Layer 14 of a small transformer language model trained on English Wikipedia (17 layers, counted from 0, width 96).
A neuron's activation on a vector x is GELU(weights . x), where the dot is the dot product.

Input weights of the MLP neurons that the questions are about. A number n stands for n times 0.005.
n4: -12 -10 -37 -6 -9 -35 -20 -16 3 43 17 31 -43 -54 -17 3 46 -11 23 -15 41 6 -47 -5 -15 10 21 -6 6 26 -30 2 -25 -28 -17 -65 46 -18 5 4 -16 7 27 51 9 -37 -6 7 47 -17 -17 -3 -25 0 20 -49 15 3 -13 3 41 -18 -3 38 5 43 -31 -41 -16 9 -35 12 21 11 -7 -6 -5 -39 -18 -1 -52 11 41 1 -14 44 56 1 -42 28 -29 -17 38 16 -5 2
n10: -12 -41 -16 21 -11 -36 -37 -25 35 -18 44 25 -3 13 -21 -35 -1 15 -58 -49 -2 12 -27 20 -28 33 -22 9 8 -6 -9 34 14 57 -27 -17 16 -3 -21 -1 10 -10 -34 17 5 -33 8 16 -4 14 24 43 24 57 18 -36 -27 24 27 -8 -19 6 4 -20 26 -7 8 -36 29 -38 32 -10 -13 2 47 -3 -15 -2 -11 50 45 6 33 5 -13 2 3 25 23 3 18 -8 -21 -19 16 17
n21: 55 7 -15 31 3 14 19 -24 0 16 2 17 -25 -37 40 22 1 -11 -26 26 7 -12 -26 -2 1 -4 0 7 -27 45 -40 15 -9 -1 -6 -63 45 7 -28 8 15 57 -30 -59 -36 -22 0 38 -31 10 2 58 9 -30 34 -3 -20 -28 18 -5 -49 -4 -27 19 -1 19 -4 -8 23 -14 2 2 -36 17 -7 -13 9 15 -7 -31 25 34 18 31 -7 -7 -29 3 7 69 -7 -4 -9 -11 13 -14
n35: -9 64 21 -8 -8 -19 4 32 1 -49 -37 -10 9 -16 -23 65 29 -26 6 -9 -7 12 -15 59 -24 -8 6 -4 -6 -11 16 53 -37 16 3 -20 -9 20 -32 13 3 4 22 48 -40 -4 69 -42 49 -24 18 18 -12 -21 -11 -48 14 -30 20 -37 -1 23 -2 9 -27 -25 22 -38 21 -33 26 -15 -52 -7 52 -5 -5 -37 13 36 -5 7 23 64 10 -11 -17 -7 -16 60 0 -25 -25 32 23 30
n36: -13 6 -6 -18 1 4 -21 -31 7 6 19 14 -2 -9 -9 -25 15 -3 -22 11 24 14 -47 67 1 12 -40 -40 -2 -8 22 46 -21 -43 7 22 -48 38 2 -24 -3 0 14 28 2 23 0 0 20 -39 -42 1 3 5 -26 -32 77 -34 44 1 -23 30 -77 26 23 65 -10 -10 32 0 -14 9 16 34 17 9 -15 0 12 -5 -10 36 -19 -7 -17 -9 0 -6 16 2 -21 -34 2 5 -20 -8
n45: 50 -8 10 -35 -19 20 -28 -18 -5 -8 18 63 -52 19 -28 7 -24 6 -6 -5 9 13 11 41 0 22 -14 42 -1 7 53 19 -35 11 -11 -7 16 48 -54 28 18 17 15 -30 -26 -9 3 14 -7 -14 24 -6 -18 6 -4 18 -25 -2 13 -34 -49 -25 -10 10 17 14 7 -6 -4 16 16 -1 32 -4 0 15 -2 5 -51 50 -26 -8 14 -57 25 -3 -50 29 31 -22 -39 -22 -42 52 -30 45
n68: 17 13 6 -9 -38 -33 34 -19 -12 -23 -26 9 -83 -1 -3 -27 23 44 -42 -35 -7 -19 -10 28 -12 -42 -10 -18 0 37 -34 -8 -48 -18 37 -10 -3 -9 -27 33 -12 36 -20 41 -40 52 -1 -8 30 18 -6 3 -13 6 -31 -4 7 13 20 11 -27 30 -28 75 -18 50 36 -35 -13 18 19 -31 -51 23 -11 18 10 -9 -23 10 5 -22 20 72 11 -14 -17 4 -9 39 19 40 10 -26 -18 32
n70: 10 12 23 1 2 45 64 -4 -39 26 -1 8 -11 13 -25 9 7 -17 -43 -11 39 -18 35 20 -4 49 61 -21 37 2 -12 11 -62 14 -28 19 24 3 -31 5 -21 1 -23 21 -25 -27 16 -63 16 22 61 -26 -54 -1 -7 15 67 -15 -5 -25 -18 25 -25 8 23 2 3 39 23 -10 -8 8 -36 -4 -5 14 -20 -55 -12 28 -4 -14 -18 51 -23 36 0 32 35 15 -28 -24 -9 -21 3 -26
n73: -43 6 11 -12 -2 -10 7 -1 10 38 -42 11 7 -67 -28 -6 -11 -24 10 16 33 4 27 -4 -14 51 -43 -28 -19 -27 -9 23 40 32 -47 2 -15 12 -45 7 54 2 -49 -4 7 5 -37 -19 -9 20 -17 4 -4 -6 25 21 18 24 -8 27 -24 19 37 0 51 63 -15 -28 38 -9 20 -31 -52 35 -2 -28 -16 38 -24 -20 -34 1 35 14 -19 -30 40 -2 9 -12 29 3 35 -20 -21 -13
n87: 31 47 21 20 13 -9 -30 -8 18 70 -46 16 -2 -8 -8 -30 -13 29 -31 -22 -23 -58 -29 -30 -27 -6 -18 11 21 -32 -46 -24 15 -22 -30 10 20 32 -20 22 13 18 -14 -8 -17 12 27 21 -23 58 6 4 -31 -30 3 2 -13 27 -31 34 5 31 -10 24 48 59 -48 13 -20 12 18 -19 -22 63 -45 6 -38 -33 -15 9 18 -6 12 13 7 37 30 57 6 -1 -10 5 18 -8 -2 -8
n102: -33 10 28 -8 3 -10 65 -39 42 33 8 -37 -27 -23 -40 -34 7 -19 -6 -4 -15 -9 10 -32 6 16 -1 34 28 -2 -23 20 -3 -25 31 50 -19 12 6 -13 8 24 -29 -12 2 9 5 2 -12 14 -38 13 52 30 -13 16 19 -40 25 -33 -51 24 -21 50 -10 29 -32 -22 -30 29 -31 25 -45 -15 12 -57 -27 -16 -19 -13 -18 -7 -36 -13 25 9 -54 24 -10 1 -1 -19 21 -14 13 20
n103: 12 8 7 -8 10 -7 -16 21 -20 40 24 37 -55 28 8 -1 20 -3 -19 14 31 42 -23 -28 -10 -10 -11 -8 17 29 12 -17 -21 -30 25 -48 -27 -23 44 2 18 24 -19 12 -12 -45 84 -2 -3 -12 8 -4 -14 16 -7 6 30 -30 -35 -62 6 57 -36 -27 -19 -4 -11 -9 0 60 -5 -7 19 -7 28 12 22 -58 45 28 -16 -18 -23 7 -6 52 20 -26 10 24 29 -14 -6 -27 -11 4
n129: 29 -7 -11 9 -1 1 11 -46 14 -33 29 -30 -29 -14 12 -38 31 51 -14 -24 33 -20 -12 -8 12 20 -9 53 -35 -14 17 10 25 76 -58 -40 11 -9 5 -39 20 43 23 -3 -11 15 -21 -46 13 -27 -15 14 15 -17 30 -40 -19 -51 -13 -16 -10 -34 10 52 30 33 -17 -24 -5 7 17 -18 -36 3 20 -16 -3 -58 1 4 -19 -32 24 29 10 -27 3 5 40 32 14 -18 -8 9 19 -16
n135: 9 55 -15 -52 22 25 -12 -16 -31 16 -41 60 -74 -9 7 -7 2 40 -8 -4 -2 -24 29 -44 -33 28 -50 -10 4 -3 13 10 -2 -4 33 19 52 4 -5 -41 45 18 30 -23 16 -7 15 -2 -17 42 -30 -18 -5 6 22 -13 -5 -2 -4 17 -3 -5 -41 16 42 11 -37 64 5 -23 -34 -8 -4 11 -34 -19 7 4 -3 23 -18 -17 -24 17 5 -6 -21 -2 28 -49 -41 -4 26 41 -38 -6
n152: -11 69 7 -29 -54 31 8 -47 18 -16 25 14 25 -12 -5 -29 -27 1 6 1 -21 17 -14 14 3 8 27 21 48 -17 -13 -52 20 31 27 -50 24 0 8 -15 -14 31 -2 18 22 -2 65 -14 -38 -24 -15 -29 7 -6 5 3 -23 -21 -25 9 10 25 13 1 48 -16 -29 2 -32 21 -1 21 17 36 9 -36 20 -52 22 -8 -3 -9 14 30 -18 15 3 -21 -17 9 -61 -15 41 30 11 -23
n155: -15 -60 38 26 -10 -12 -21 -39 12 6 15 35 6 46 -30 19 -20 13 69 28 40 -22 -50 25 -9 22 -71 27 -4 -47 2 7 -35 -37 -6 -36 21 -10 5 10 25 44 -9 34 -15 7 12 -38 10 -10 9 26 18 18 22 -5 -5 -17 -10 5 13 29 -13 -2 -21 -7 -16 -26 -8 -33 10 9 -95 43 -22 -10 -12 47 13 33 6 -14 30 -25 24 36 27 -31 -11 0 -32 10 -33 -8 29 -19
n177: 12 72 -4 -38 1 69 -3 -11 24 -3 -40 2 -62 -41 -8 -30 50 32 -51 18 36 -2 6 49 -13 46 -2 7 46 -29 27 23 -19 27 -39 1 -11 -5 -17 -5 -17 14 -23 19 -59 22 1 -26 0 8 13 -3 -45 42 -33 -9 10 -1 -5 1 1 -16 17 4 -19 -9 -32 -21 41 -13 17 -19 -77 56 -21 31 -5 -4 -14 67 24 -39 -30 -18 -17 -2 -15 -2 8 6 23 28 7 14 4 53
n193: -54 -17 12 8 -28 27 -69 -15 13 8 -34 38 36 -56 -20 32 11 -1 -16 -3 -12 -3 21 -10 -5 -16 16 1 21 19 -19 27 2 13 27 5 -22 25 -16 5 12 17 10 29 -24 -27 1 0 3 31 -42 -31 45 39 0 -15 3 -17 -9 -10 39 -7 -17 76 17 -10 -12 15 1 -39 -26 -3 -29 -8 21 2 18 6 -12 17 2 -27 -18 38 8 48 -3 -1 -11 3 -37 -18 38 22 9 -16
n197: -10 20 13 -22 -78 -4 -22 3 30 20 20 19 9 -30 39 22 -9 6 6 -1 15 -25 -23 -2 -8 -35 -1 -4 -24 23 11 33 1 42 -50 -37 45 -18 -16 -12 34 48 11 20 -54 -48 36 -19 -8 46 -22 -27 18 11 46 -6 -24 -17 -46 10 -26 38 11 -11 -14 8 -10 17 33 -9 32 32 -10 -22 9 11 15 2 4 24 35 -58 -31 38 -11 -16 23 34 8 -5 -22 -32 16 20 4 -32
n221: 43 6 -6 -21 -55 -8 -60 -40 13 10 -9 -32 -8 2 -22 14 0 39 -55 -46 30 30 24 -14 -10 45 -53 26 -19 -11 84 0 -5 -18 -7 53 -38 30 4 10 1 10 -10 12 14 -17 11 -17 -37 -3 29 -4 -9 -6 21 -14 25 -56 -10 26 8 -15 0 13 1 -10 19 -11 25 10 9 -1 16 21 28 -8 -75 2 -24 -16 33 -2 31 12 -15 34 23 -26 6 48 -27 -17 9 21 -29 37
n227: 28 37 36 -7 21 -8 5 -17 17 -47 -26 23 -34 17 -34 16 51 -29 -28 -9 -6 -47 -32 31 -6 38 19 9 -7 4 -18 -4 -20 -24 -5 -43 -43 23 -14 -3 24 25 -9 -8 10 17 -15 43 35 -30 -32 -14 9 -18 -11 -20 16 -11 -9 -2 -47 15 26 23 5 10 19 -68 52 5 -47 5 -53 -20 22 24 56 3 -2 -12 -11 -63 39 32 -32 11 13 11 -6 -28 -5 -8 16 33 -21 -25
n230: 3 30 -52 8 -11 36 -18 -55 13 6 31 0 1 -17 -12 6 3 -2 -9 -2 -14 -21 18 35 14 2 -6 18 27 2 -33 3 26 -23 48 -15 -10 -20 -43 -35 0 12 -11 -17 -44 -28 -22 15 -47 -42 -59 15 20 -15 12 -17 9 -33 -16 15 39 31 -27 11 28 49 -34 -21 -11 -7 16 5 44 24 84 -7 -14 4 65 -17 8 28 -7 33 32 15 -12 0 4 -39 10 -36 -5 3 4 7
n250: -18 -8 0 -23 -47 -2 12 -38 12 -13 -19 55 6 -28 -36 -5 40 8 -49 -28 20 23 -21 80 10 -31 -11 -36 -20 -5 -20 0 -72 -26 5 -9 -13 56 -1 22 -6 28 42 18 22 -12 28 3 7 55 -10 -24 -19 -19 82 -1 37 -30 -27 23 1 16 -15 19 -12 18 -70 -18 -19 8 13 -9 31 -5 11 -10 36 23 -41 15 11 -24 -6 9 -7 38 21 17 -13 -1 -3 -10 -33 15 6 8
n253: -14 16 0 -34 10 -22 -24 0 2 33 34 38 2 12 -4 -65 37 5 -82 15 -10 -13 -22 -5 -44 -20 -42 30 20 -21 6 -1 -7 15 21 13 9 51 -9 18 -15 4 27 -21 19 -10 59 -7 5 12 -12 -1 20 3 -11 -25 -22 19 28 -38 -3 27 -18 36 37 -3 -39 11 -13 -23 -2 35 33 47 3 -17 -11 -14 -6 6 33 -10 6 7 -13 47 -11 -8 -29 9 5 -60 10 18 11 -21

Each question shows a token from some text and the vector x that enters the MLP there. A number n stands for n times 0.073.

" Br": 10 -3 -7 1 5 -11 -6 13 -2 -18 -3 14 -10 -10 -5 15 -2 -7 -14 40 -26 7 -24 -4 42 -7 3 16 2 -1 -3 -7 1 -2 0 -13 6 17 20 11 0 -18 -18 -6 -1 -1 2 -9 -18 14 -11 1 8 -20 -11 15 14 -1 10 5 11 -17 2 -3 15 -4 -3 -3 -25 16 9 -21 3 1 0 -7 7 -1 -7 -22 6 14 -15 4 -14 -2 5 10 1 10 -12 2 4 9 -3 -4
Which neuron fires most, and how strongly? n21, at about 1.5

"ab": -2 5 -27 -7 -22 8 -1 20 -7 -13 14 8 -11 28 -4 -7 13 13 -12 9 -2 -6 -16 1 17 -6 -8 -21 -13 4 24 7 4 -8 -25 -16 7 0 -5 7 1 -11 9 1 19 7 6 -7 20 5 26 9 28 13 -10 3 9 29 -7 23 -1 -23 2 -9 1 -23 1 11 -17 3 -9 4 9 -29 -10 -10 12 20 -6 21 -13 18 -10 -12 -18 -20 -3 -29 5 1 -1 21 -5 9 -1 -21
The neuron with the highest activation: n45

" M": -8 7 -3 1 -7 -3 -11 7 -12 -18 3 8 -7 -14 5 2 -8 10 2 14 -10 -7 0 -7 45 6 6 15 3 -1 7 11 -1 16 -11 -4 -6 9 8 4 12 -15 -8 -24 -19 11 -2 4 -5 9 -24 -4 9 5 -4 -4 13 3 2 -1 6 -34 9 -4 -6 14 1 0 -4 5 -7 -15 26 -29 -14 7 33 1 4 -5 -9 15 -6 11 6 -6 -5 -19 3 -10 -8 -8 7 -3 14 -2
Which two neurons fire most, strongest first? n193, n129

"or": 16 7 -1 -20 -4 -18 -5 -5 -4 13 7 13 -5 0 7 10 -22 -15 2 18 -12 2 3 7 19 -20 -9 -9 -10 8 -8 4 -13 -17 -16 29 -4 -17 -24 23 0 -25 6 -16 -15 5 -27 4 5 4 5 10 11 -1 12 9 -36 9 -8 17 -11 38 9 -17 -8 8 -2 27 4 -18 10 -13 17 -16 -5 16 7 16 6 -14 -4 -2 12 8 -3 1 -15 21 1 12 -21 -17 16 -4 3 9
Which neuron fires most, and how strongly? n197, at about 2.1

",": -14 1 5 3 -2 -6 -2 2 -12 2 10 3 -2 -7 1 -6 -4 1 -11 -6 7 -3 1 3 42 8 11 7 -5 4 -4 7 6 5 1 9 7 -11 6 -1 9 -67 -4 -2 -5 -16 20 -1 -7 -2 13 -5 -4 2 -2 15 -8 -1 7 -9 -1 1 -5 -4 0 3 -4 10 1 1 3 18 -5 -43 0 -6 7 5 -12 2 -8 -8 1 0 -4 -18 -1 5 6 8 4 6 10 8 -9 -3
Which neuron fires most, and how strongly? n70, at about 1.1

" b": -4 -16 -5 13 -15 3 4 11 -24 2 9 12 -5 17 3 13 10 -4 -30 12 0 10 -7 -3 31 -4 -5 7 15 -7 5 -31 5 7 -10 6 -21 9 16 -3 6 -6 -13 6 15 -5 5 4 -13 -2 -5 -4 19 17 3 -10 11 10 -23 15 12 -43 6 -11 1 -16 1 0 8 -11 -4 -1 15 -29 -5 3 3 8 -23 -6 17 13 8 -2 -15 -7 -4 9 -9 7 -5 -11 17 15 -13 -8
Which neuron fires most, and how strongly? n221, at about 1.8

"G": 9 7 2 5 -20 10 13 8 -15 -3 7 11 1 5 -9 -5 -1 -4 -8 4 -5 -15 3 12 51 7 3 19 -5 -4 8 -1 -2 16 -9 1 0 -27 4 7 13 -8 5 -7 -18 3 -9 0 -1 -2 -17 -14 11 7 -12 -3 15 11 7 -7 10 -22 -2 -2 4 -16 -13 -9 -1 -9 10 -23 1 -1 -22 -14 8 7 1 -3 15 17 6 12 9 -11 -10 -9 0 -1 -2 -3 4 -16 2 -6
Which three neurons fire most, strongest first? n129, n177, n230

" and": 0 -12 8 -4 -4 -11 6 7 -5 1 -13 4 -10 1 -9 12 -10 3 1 -5 -3 11 6 1 28 -2 -5 20 -10 5 -9 -2 -5 -5 19 0 6 -19 12 1 2 -77 1 2 3 12 4 -9 9 5 24 6 5 4 4 -7 -12 -3 0 5 15 0 -5 -4 -5 -4 -4 2 -3 -8 -5 30 0 -23 2 -8 4 5 3 13 2 -13 7 -5 -15 2 -11 -7 10 1 4 2 12 12 -18 0
The neuron with the highest activation: n135

"1": -1 -12 -9 0 -8 -3 21 27 4 -16 3 5 -4 32 0 -1 -1 18 4 -3 22 0 15 2 23 -4 8 -33 5 -13 -12 0 -3 -2 -8 2 -17 8 -3 17 15 -12 16 -5 -1 -25 -16 19 -14 -3 -7 -14 -7 -15 10 -10 4 -23 29 4 11 1 1 8 8 -4 -7 4 6 16 -10 -18 5 -46 -20 -3 43 -1 16 0 -2 -4 -2 -3 -20 -12 -10 -5 0 6 15 -12 -9 17 7 4
The neuron with the highest activation: n250

" as": 8 0 9 -12 2 -11 -7 1 14 -16 11 0 -6 -4 7 -6 -3 8 -6 0 -9 9 -7 -10 27 -8 13 9 8 -15 -11 11 11 6 4 7 20 -2 4 -3 0 -75 8 13 -2 4 -4 -4 5 -6 11 4 23 -5 -9 -1 -12 15 6 6 -12 -7 -1 3 2 -3 2 5 1 10 8 29 4 -32 1 -19 0 2 -1 -4 6 -11 8 -1 4 -4 11 -12 -8 -4 -16 -6 -2 -2 -14 8
The neuron with the highest activation: n10

".": 7 5 -3 9 -16 13 6 22 -30 10 13 2 -3 -8 2 -5 -6 6 12 -3 15 11 -1 -8 39 -7 -8 -12 0 0 -21 -2 3 8 9 -10 1 4 4 -2 2 -8 -10 27 -3 0 14 5 -4 -13 0 -2 3 -16 2 0 -26 -13 6 -4 -22 -8 -8 -10 -1 -15 -12 11 -1 -5 -2 37 8 -30 5 2 9 1 -6 2 -3 4 1 0 -7 -26 2 21 -5 0 -12 -5 -4 8 12 8
The neuron with the highest activation: n197

"ight": 17 -18 1 15 -3 1 23 10 -30 -2 2 -3 2 20 -7 13 -10 -6 12 11 -7 -10 -15 11 28 -9 -10 -20 -6 4 12 -1 3 -11 2 17 10 -23 -2 -6 -7 -56 -6 -3 -1 7 -10 0 0 -15 3 3 -27 5 17 -22 -5 18 -2 -3 7 19 11 -21 8 -28 2 -17 12 19 -7 -6 3 -1 3 2 -20 0 -2 10 -3 14 -8 -6 14 15 23 2 -1 10 5 1 -1 2 17 0
The neuron with the highest activation: n155

"id": 7 -9 4 -10 -17 1 2 -10 10 -21 -19 1 18 21 17 0 -17 -35 3 16 -27 23 19 12 30 -10 -6 2 7 0 5 -8 5 17 5 0 -9 -17 5 1 -12 -7 -6 -8 1 -30 -10 -5 -7 6 5 -7 19 -10 -27 9 -6 5 -9 6 3 3 5 -21 -2 2 1 -18 -1 2 -1 -9 5 2 11 23 23 2 -12 -19 2 16 0 -25 -13 33 13 15 7 -9 14 -11 -7 15 23 -17
The neuron with the highest activation: n152

"me": -3 -11 -19 6 -12 -5 17 -6 -11 13 -22 7 21 -22 -9 -7 -11 -16 4 18 1 -4 -13 13 30 -3 -18 3 7 6 1 -20 0 -4 4 -1 4 0 6 -18 -1 -52 -4 -19 34 1 -18 3 -1 0 -3 -6 -10 -4 27 17 5 -1 11 7 5 14 13 3 1 -17 -26 2 -4 27 -2 -1 1 -17 -18 5 3 13 22 9 1 2 2 -3 -3 9 16 -1 9 7 1 18 -10 -11 -14 0
Which two neurons fire most, strongest first? n250, n73

"g": 19 -4 2 1 -30 -7 13 5 -7 -17 -14 -1 1 7 12 -8 -29 -20 -16 16 1 13 8 24 30 2 -1 6 18 11 9 23 5 -12 -16 5 -23 -12 2 19 -17 -31 17 -12 5 -6 7 -1 -26 4 -1 -3 -3 -3 -11 12 -9 7 16 -1 -3 11 -7 -28 6 8 10 -13 -2 -15 3 0 -23 7 -19 1 13 -3 7 -13 -1 17 0 1 -7 16 -12 -2 2 10 11 9 -8 -6 32 -9
Which three neurons fire most, strongest first? n21, n70, n35

" reg": 14 -11 -9 19 -3 9 -5 15 10 -30 8 15 -8 10 -18 -17 2 -4 -38 21 -21 -34 8 5 11 -11 18 -14 6 -6 11 -2 21 11 1 12 4 -21 -3 11 -6 -35 6 -17 -13 -1 13 -4 -6 1 18 -4 6 2 5 -1 -19 12 7 34 11 -21 2 2 -7 -4 11 5 -20 2 -11 13 -1 -4 13 -8 -13 2 -21 -18 17 -6 1 15 -3 -19 -9 8 9 7 -2 10 11 1 -13 15
The neuron with the highest activation: n10

" se": -5 16 -3 9 -14 -4 10 6 4 38 7 4 2 -16 16 22 -9 -11 -20 -2 -8 3 4 -10 31 -8 17 -18 14 9 -7 -11 16 -9 -11 15 -9 12 21 -15 17 -10 -25 -23 -4 -1 -20 8 2 -9 -11 -13 1 -15 -13 18 -6 -14 3 23 -3 -1 13 -1 8 -11 4 -1 -5 8 0 -5 -7 -6 -10 -6 -20 20 -1 8 20 -8 6 -39 21 -10 7 -20 7 -8 -16 10 7 6 8 -6
Which two neurons fire most, strongest first? n73, n102

"C": -5 -7 -2 3 -14 -11 -1 0 -27 -14 17 4 -1 -15 -1 -6 -7 3 13 16 -3 -26 0 12 44 -2 -3 6 -5 2 11 -1 4 26 1 -2 11 -4 7 20 19 -19 7 -18 -11 5 2 10 13 -14 -7 -2 13 -3 0 -8 16 20 -6 9 14 -34 -8 5 -11 -1 2 -6 -2 6 -2 -7 -4 -8 -12 -9 21 4 4 -6 1 -8 3 7 1 -15 -14 0 -11 -1 1 6 -17 11 -3 -4
The neuron with the highest activation: n129

"ell": 9 8 -25 -13 2 6 -5 14 4 13 -10 -3 -13 5 17 -3 12 -18 8 10 8 -11 -24 -19 12 2 17 10 -5 -19 0 -13 -10 1 0 2 -8 4 9 16 5 -62 14 4 23 3 14 -2 -8 6 -28 -15 8 -9 -20 8 -4 0 -16 25 -1 -3 4 -25 15 12 -8 1 11 26 -8 16 -20 -10 -5 -1 0 -13 8 -12 12 -2 -2 -4 -8 12 10 11 -16 15 7 -9 16 1 18 -13
Which three neurons fire most, strongest first? n87, n4, n152

"iber": 1 6 4 19 4 -9 -7 -16 2 -15 -5 -19 5 -15 18 -5 -12 -26 -2 -2 -9 2 -18 4 14 1 -6 -25 24 -3 8 4 24 0 -1 27 9 6 1 23 4 -39 39 -12 -3 3 1 -8 5 13 -5 -35 -2 -13 28 -1 -20 7 6 23 3 3 14 -13 -3 12 -20 18 22 -9 8 -19 -15 -6 -20 15 5 2 2 -12 1 20 4 -6 -9 -23 6 -10 9 -3 16 4 7 -18 -11 2
Which neuron fires most, and how strongly? n73, at about 2.4

"irl": -3 3 4 -2 -3 -10 4 32 -12 -4 -13 -13 18 17 -1 2 18 -8 16 6 6 -7 0 -18 26 8 -7 -19 -14 -20 2 -15 -11 6 4 16 -9 10 7 -6 1 -61 20 -3 5 -28 13 -1 10 8 -26 6 17 -16 -16 -1 -6 11 1 8 -2 16 -8 -9 21 7 10 7 -5 -20 -7 -9 10 2 -11 10 12 -17 -5 19 4 11 -8 3 9 21 11 1 -6 -8 0 -17 0 8 6 -16
The neuron with the highest activation: n253

" this": -3 12 7 2 14 -5 -1 -2 -7 -2 -6 -8 14 4 -1 -6 13 14 4 0 11 1 0 -3 25 3 -3 -5 -1 -3 -1 3 -7 9 6 -13 -10 7 2 -1 20 -91 5 -10 14 6 -2 -2 5 2 -10 3 21 9 -4 4 11 0 1 13 -13 0 0 -6 -2 -5 -4 -10 1 11 -22 3 -2 -21 9 0 6 -4 14 3 3 -1 4 -6 9 -13 6 0 -10 0 -12 -11 -6 -3 -5 -3
Which three neurons fire most, strongest first? n227, n36, n102

"se": 12 10 1 9 4 3 1 -13 -16 -8 -7 6 3 5 -7 19 8 -11 1 -3 -13 10 6 -7 39 1 -1 0 11 -11 -2 -4 -4 -8 14 19 -12 14 2 10 -9 -45 -7 -9 7 5 -10 21 -15 -10 -11 -4 -7 1 -13 16 -11 8 -3 3 3 24 -9 0 2 -6 19 4 -3 -2 12 9 -13 -13 -7 -7 -1 -7 -9 12 -13 4 18 -13 6 -26 22 4 1 -4 -8 -17 10 15 0 -37
The neuron with the highest activation: n227

"on": 11 9 7 7 1 -6 -3 9 9 -5 1 -15 -6 -4 13 -11 10 12 -7 -5 -28 11 0 -14 32 0 4 -28 12 -13 -11 11 13 7 -4 18 5 -8 -35 -21 -3 -41 5 -11 4 9 17 9 -5 7 -17 10 0 -18 9 -9 4 5 3 14 -5 19 2 5 -2 -3 0 15 -22 -21 4 -10 24 -7 -12 15 13 -7 4 15 -8 5 -4 -11 -31 6 29 -4 -1 2 -1 -2 -10 0 10 1
Which neuron fires most, and how strongly? n87, at about 1.3

" t": 4 21 -16 23 -19 20 20 28 -21 -6 -3 -3 15 4 6 22 -5 13 -19 27 -13 11 6 -22 24 -3 -3 -3 -4 -5 8 8 -3 -3 -2 2 6 6 15 -12 -14 -18 3 -24 -13 -6 -21 4 -3 -17 5 -6 18 -9 -1 5 7 8 -16 20 0 -26 7 24 5 -7 -27 -10 4 -7 -21 2 10 -8 14 5 6 -2 -14 -22 -2 2 -21 -15 11 -8 -19 22 2 3 1 15 -1 8 21 -14
The neuron with the highest activation: n21

"my": 14 3 -10 13 9 -2 4 7 -16 -19 -5 -2 14 10 7 -12 30 -9 9 -12 -13 -10 -6 -9 23 15 -20 -9 0 -15 0 4 5 -13 -1 19 0 9 -16 6 -2 -61 4 2 -7 -23 7 -10 10 7 -7 9 5 -4 10 0 6 25 16 17 -1 11 17 -13 8 23 -2 2 2 -17 -21 2 -10 -17 -11 16 5 -13 4 5 -5 23 -18 -16 14 -6 6 4 -8 -13 -6 -3 0 7 13 -4
The neuron with the highest activation: n36

"93": -5 -2 -2 0 12 2 -4 34 3 11 16 -12 -3 9 3 5 -11 3 -9 -6 9 6 6 8 -3 2 5 -11 -7 -20 -16 -11 7 -9 -10 13 -1 -28 11 10 14 -8 -2 -23 4 -7 17 9 -20 -12 -1 18 1 13 4 -10 5 7 37 0 9 3 -7 -45 -6 -9 3 12 -25 6 8 -14 -4 -4 -11 -14 14 -21 32 -6 18 10 -21 -17 -28 -9 -15 -8 33 17 26 1 -5 13 -16 29
Which neuron fires most, and how strongly? n103, at about 2.6

"hen": -3 10 -7 2 -5 0 -24 8 -8 -10 -10 4 4 9 -2 7 8 -10 2 10 -9 12 -11 -3 34 8 -7 -3 0 -12 8 10 17 2 -15 18 6 6 2 3 -4 -41 12 6 20 -2 -16 12 -8 -1 2 7 1 -13 -30 1 -52 -7 4 -8 -8 4 3 -13 -1 1 14 -6 20 5 20 -4 -9 5 2 10 7 -21 15 12 15 5 0 4 -5 -7 35 -18 16 -11 -5 9 -17 3 3 -19
Which two neurons fire most, strongest first? n10, n35

"'": -3 -3 -10 3 4 7 -5 0 -8 -34 4 -1 4 6 12 -27 23 -6 9 8 -17 23 -5 -25 22 11 -12 -1 -3 -17 12 -1 12 2 20 25 -21 1 -5 10 11 -38 16 3 -5 2 2 -12 -3 8 -16 -7 -5 -18 -3 19 -23 -1 -9 2 -7 -16 5 2 -2 -3 4 -17 -6 3 21 11 -4 5 8 3 4 -21 19 -9 -1 24 -2 -15 15 -10 -6 20 3 3 15 3 22 -22 19 -28
The neuron with the highest activation: n129

" the": -11 0 6 2 -6 -7 -1 7 -6 5 7 3 -4 -4 -2 -6 0 3 -12 1 11 -4 -2 2 32 10 7 2 -9 12 8 9 1 13 6 10 5 -13 4 1 8 -83 -8 -12 9 -9 8 1 -5 2 14 -6 -9 7 -2 5 -6 2 8 -1 0 -7 -6 1 1 3 -8 3 5 2 -1 18 -3 -45 3 0 1 3 -9 2 -5 -7 4 0 3 -14 -3 0 1 9 2 2 4 3 -6 4
Which neuron fires most, and how strongly? n10, at about 0.79

" a": 5 -7 15 9 4 -13 -1 22 9 15 -1 8 5 1 -5 -6 24 1 2 -14 -5 18 -5 8 30 14 4 21 -4 -2 0 3 -13 -1 0 10 -9 7 3 -19 4 -66 8 -11 19 -12 3 -3 -7 -5 -17 7 17 -2 -8 -8 -12 -3 15 9 2 -15 2 -18 -11 -6 -10 -2 5 11 -17 19 4 -13 -13 8 -9 -2 -12 -7 -2 -6 -5 3 18 9 -4 -2 0 -8 -4 -6 -5 8 -10 17
The neuron with the highest activation: n102

" work": -31 -4 2 -13 -6 4 16 0 1 -17 2 -22 13 9 -5 3 -4 21 -9 11 -3 -19 -5 -20 22 1 9 -14 5 -29 -11 12 6 -4 0 -4 -7 -8 21 17 4 -71 9 1 2 -2 10 3 -14 4 -14 -1 12 5 -10 17 -9 6 -8 12 2 7 -22 1 18 -12 10 16 4 9 -5 8 3 5 0 -4 15 3 -7 6 14 16 12 -17 11 -2 2 5 -4 0 14 -13 -1 4 -8 -8
The neuron with the highest activation: n253

"att": 23 -3 -18 6 -12 -6 -3 -16 2 7 28 -23 -3 8 -16 -7 14 -17 -27 -7 -23 7 13 -10 17 6 2 -9 -7 6 14 9 -9 -1 -5 13 8 -4 23 6 -23 -37 -19 -9 -10 -9 10 7 -4 -4 12 0 17 -2 -7 -6 -25 18 10 28 24 -7 -16 -1 12 -7 29 -9 -16 5 -19 1 0 14 11 -3 16 1 -12 -8 5 15 -14 3 -6 15 11 0 9 10 -21 13 3 9 29 -27
The neuron with the highest activation: n221

" K": 6 -4 18 1 -13 -3 6 14 -17 1 7 -1 1 -6 8 9 -1 -14 -9 23 -25 8 8 5 47 -6 1 7 -7 -2 1 -7 -5 21 -21 -1 0 -18 0 12 6 -7 2 3 -17 -4 7 1 -18 8 -15 -1 -2 -1 0 2 7 -8 2 -8 12 -29 -9 -4 -1 4 12 -3 5 3 5 -23 0 -10 10 -16 6 4 12 -7 -12 2 -16 3 4 -3 -6 -7 0 -11 5 15 15 13 15 -3
Which two neurons fire most, strongest first? n197, n193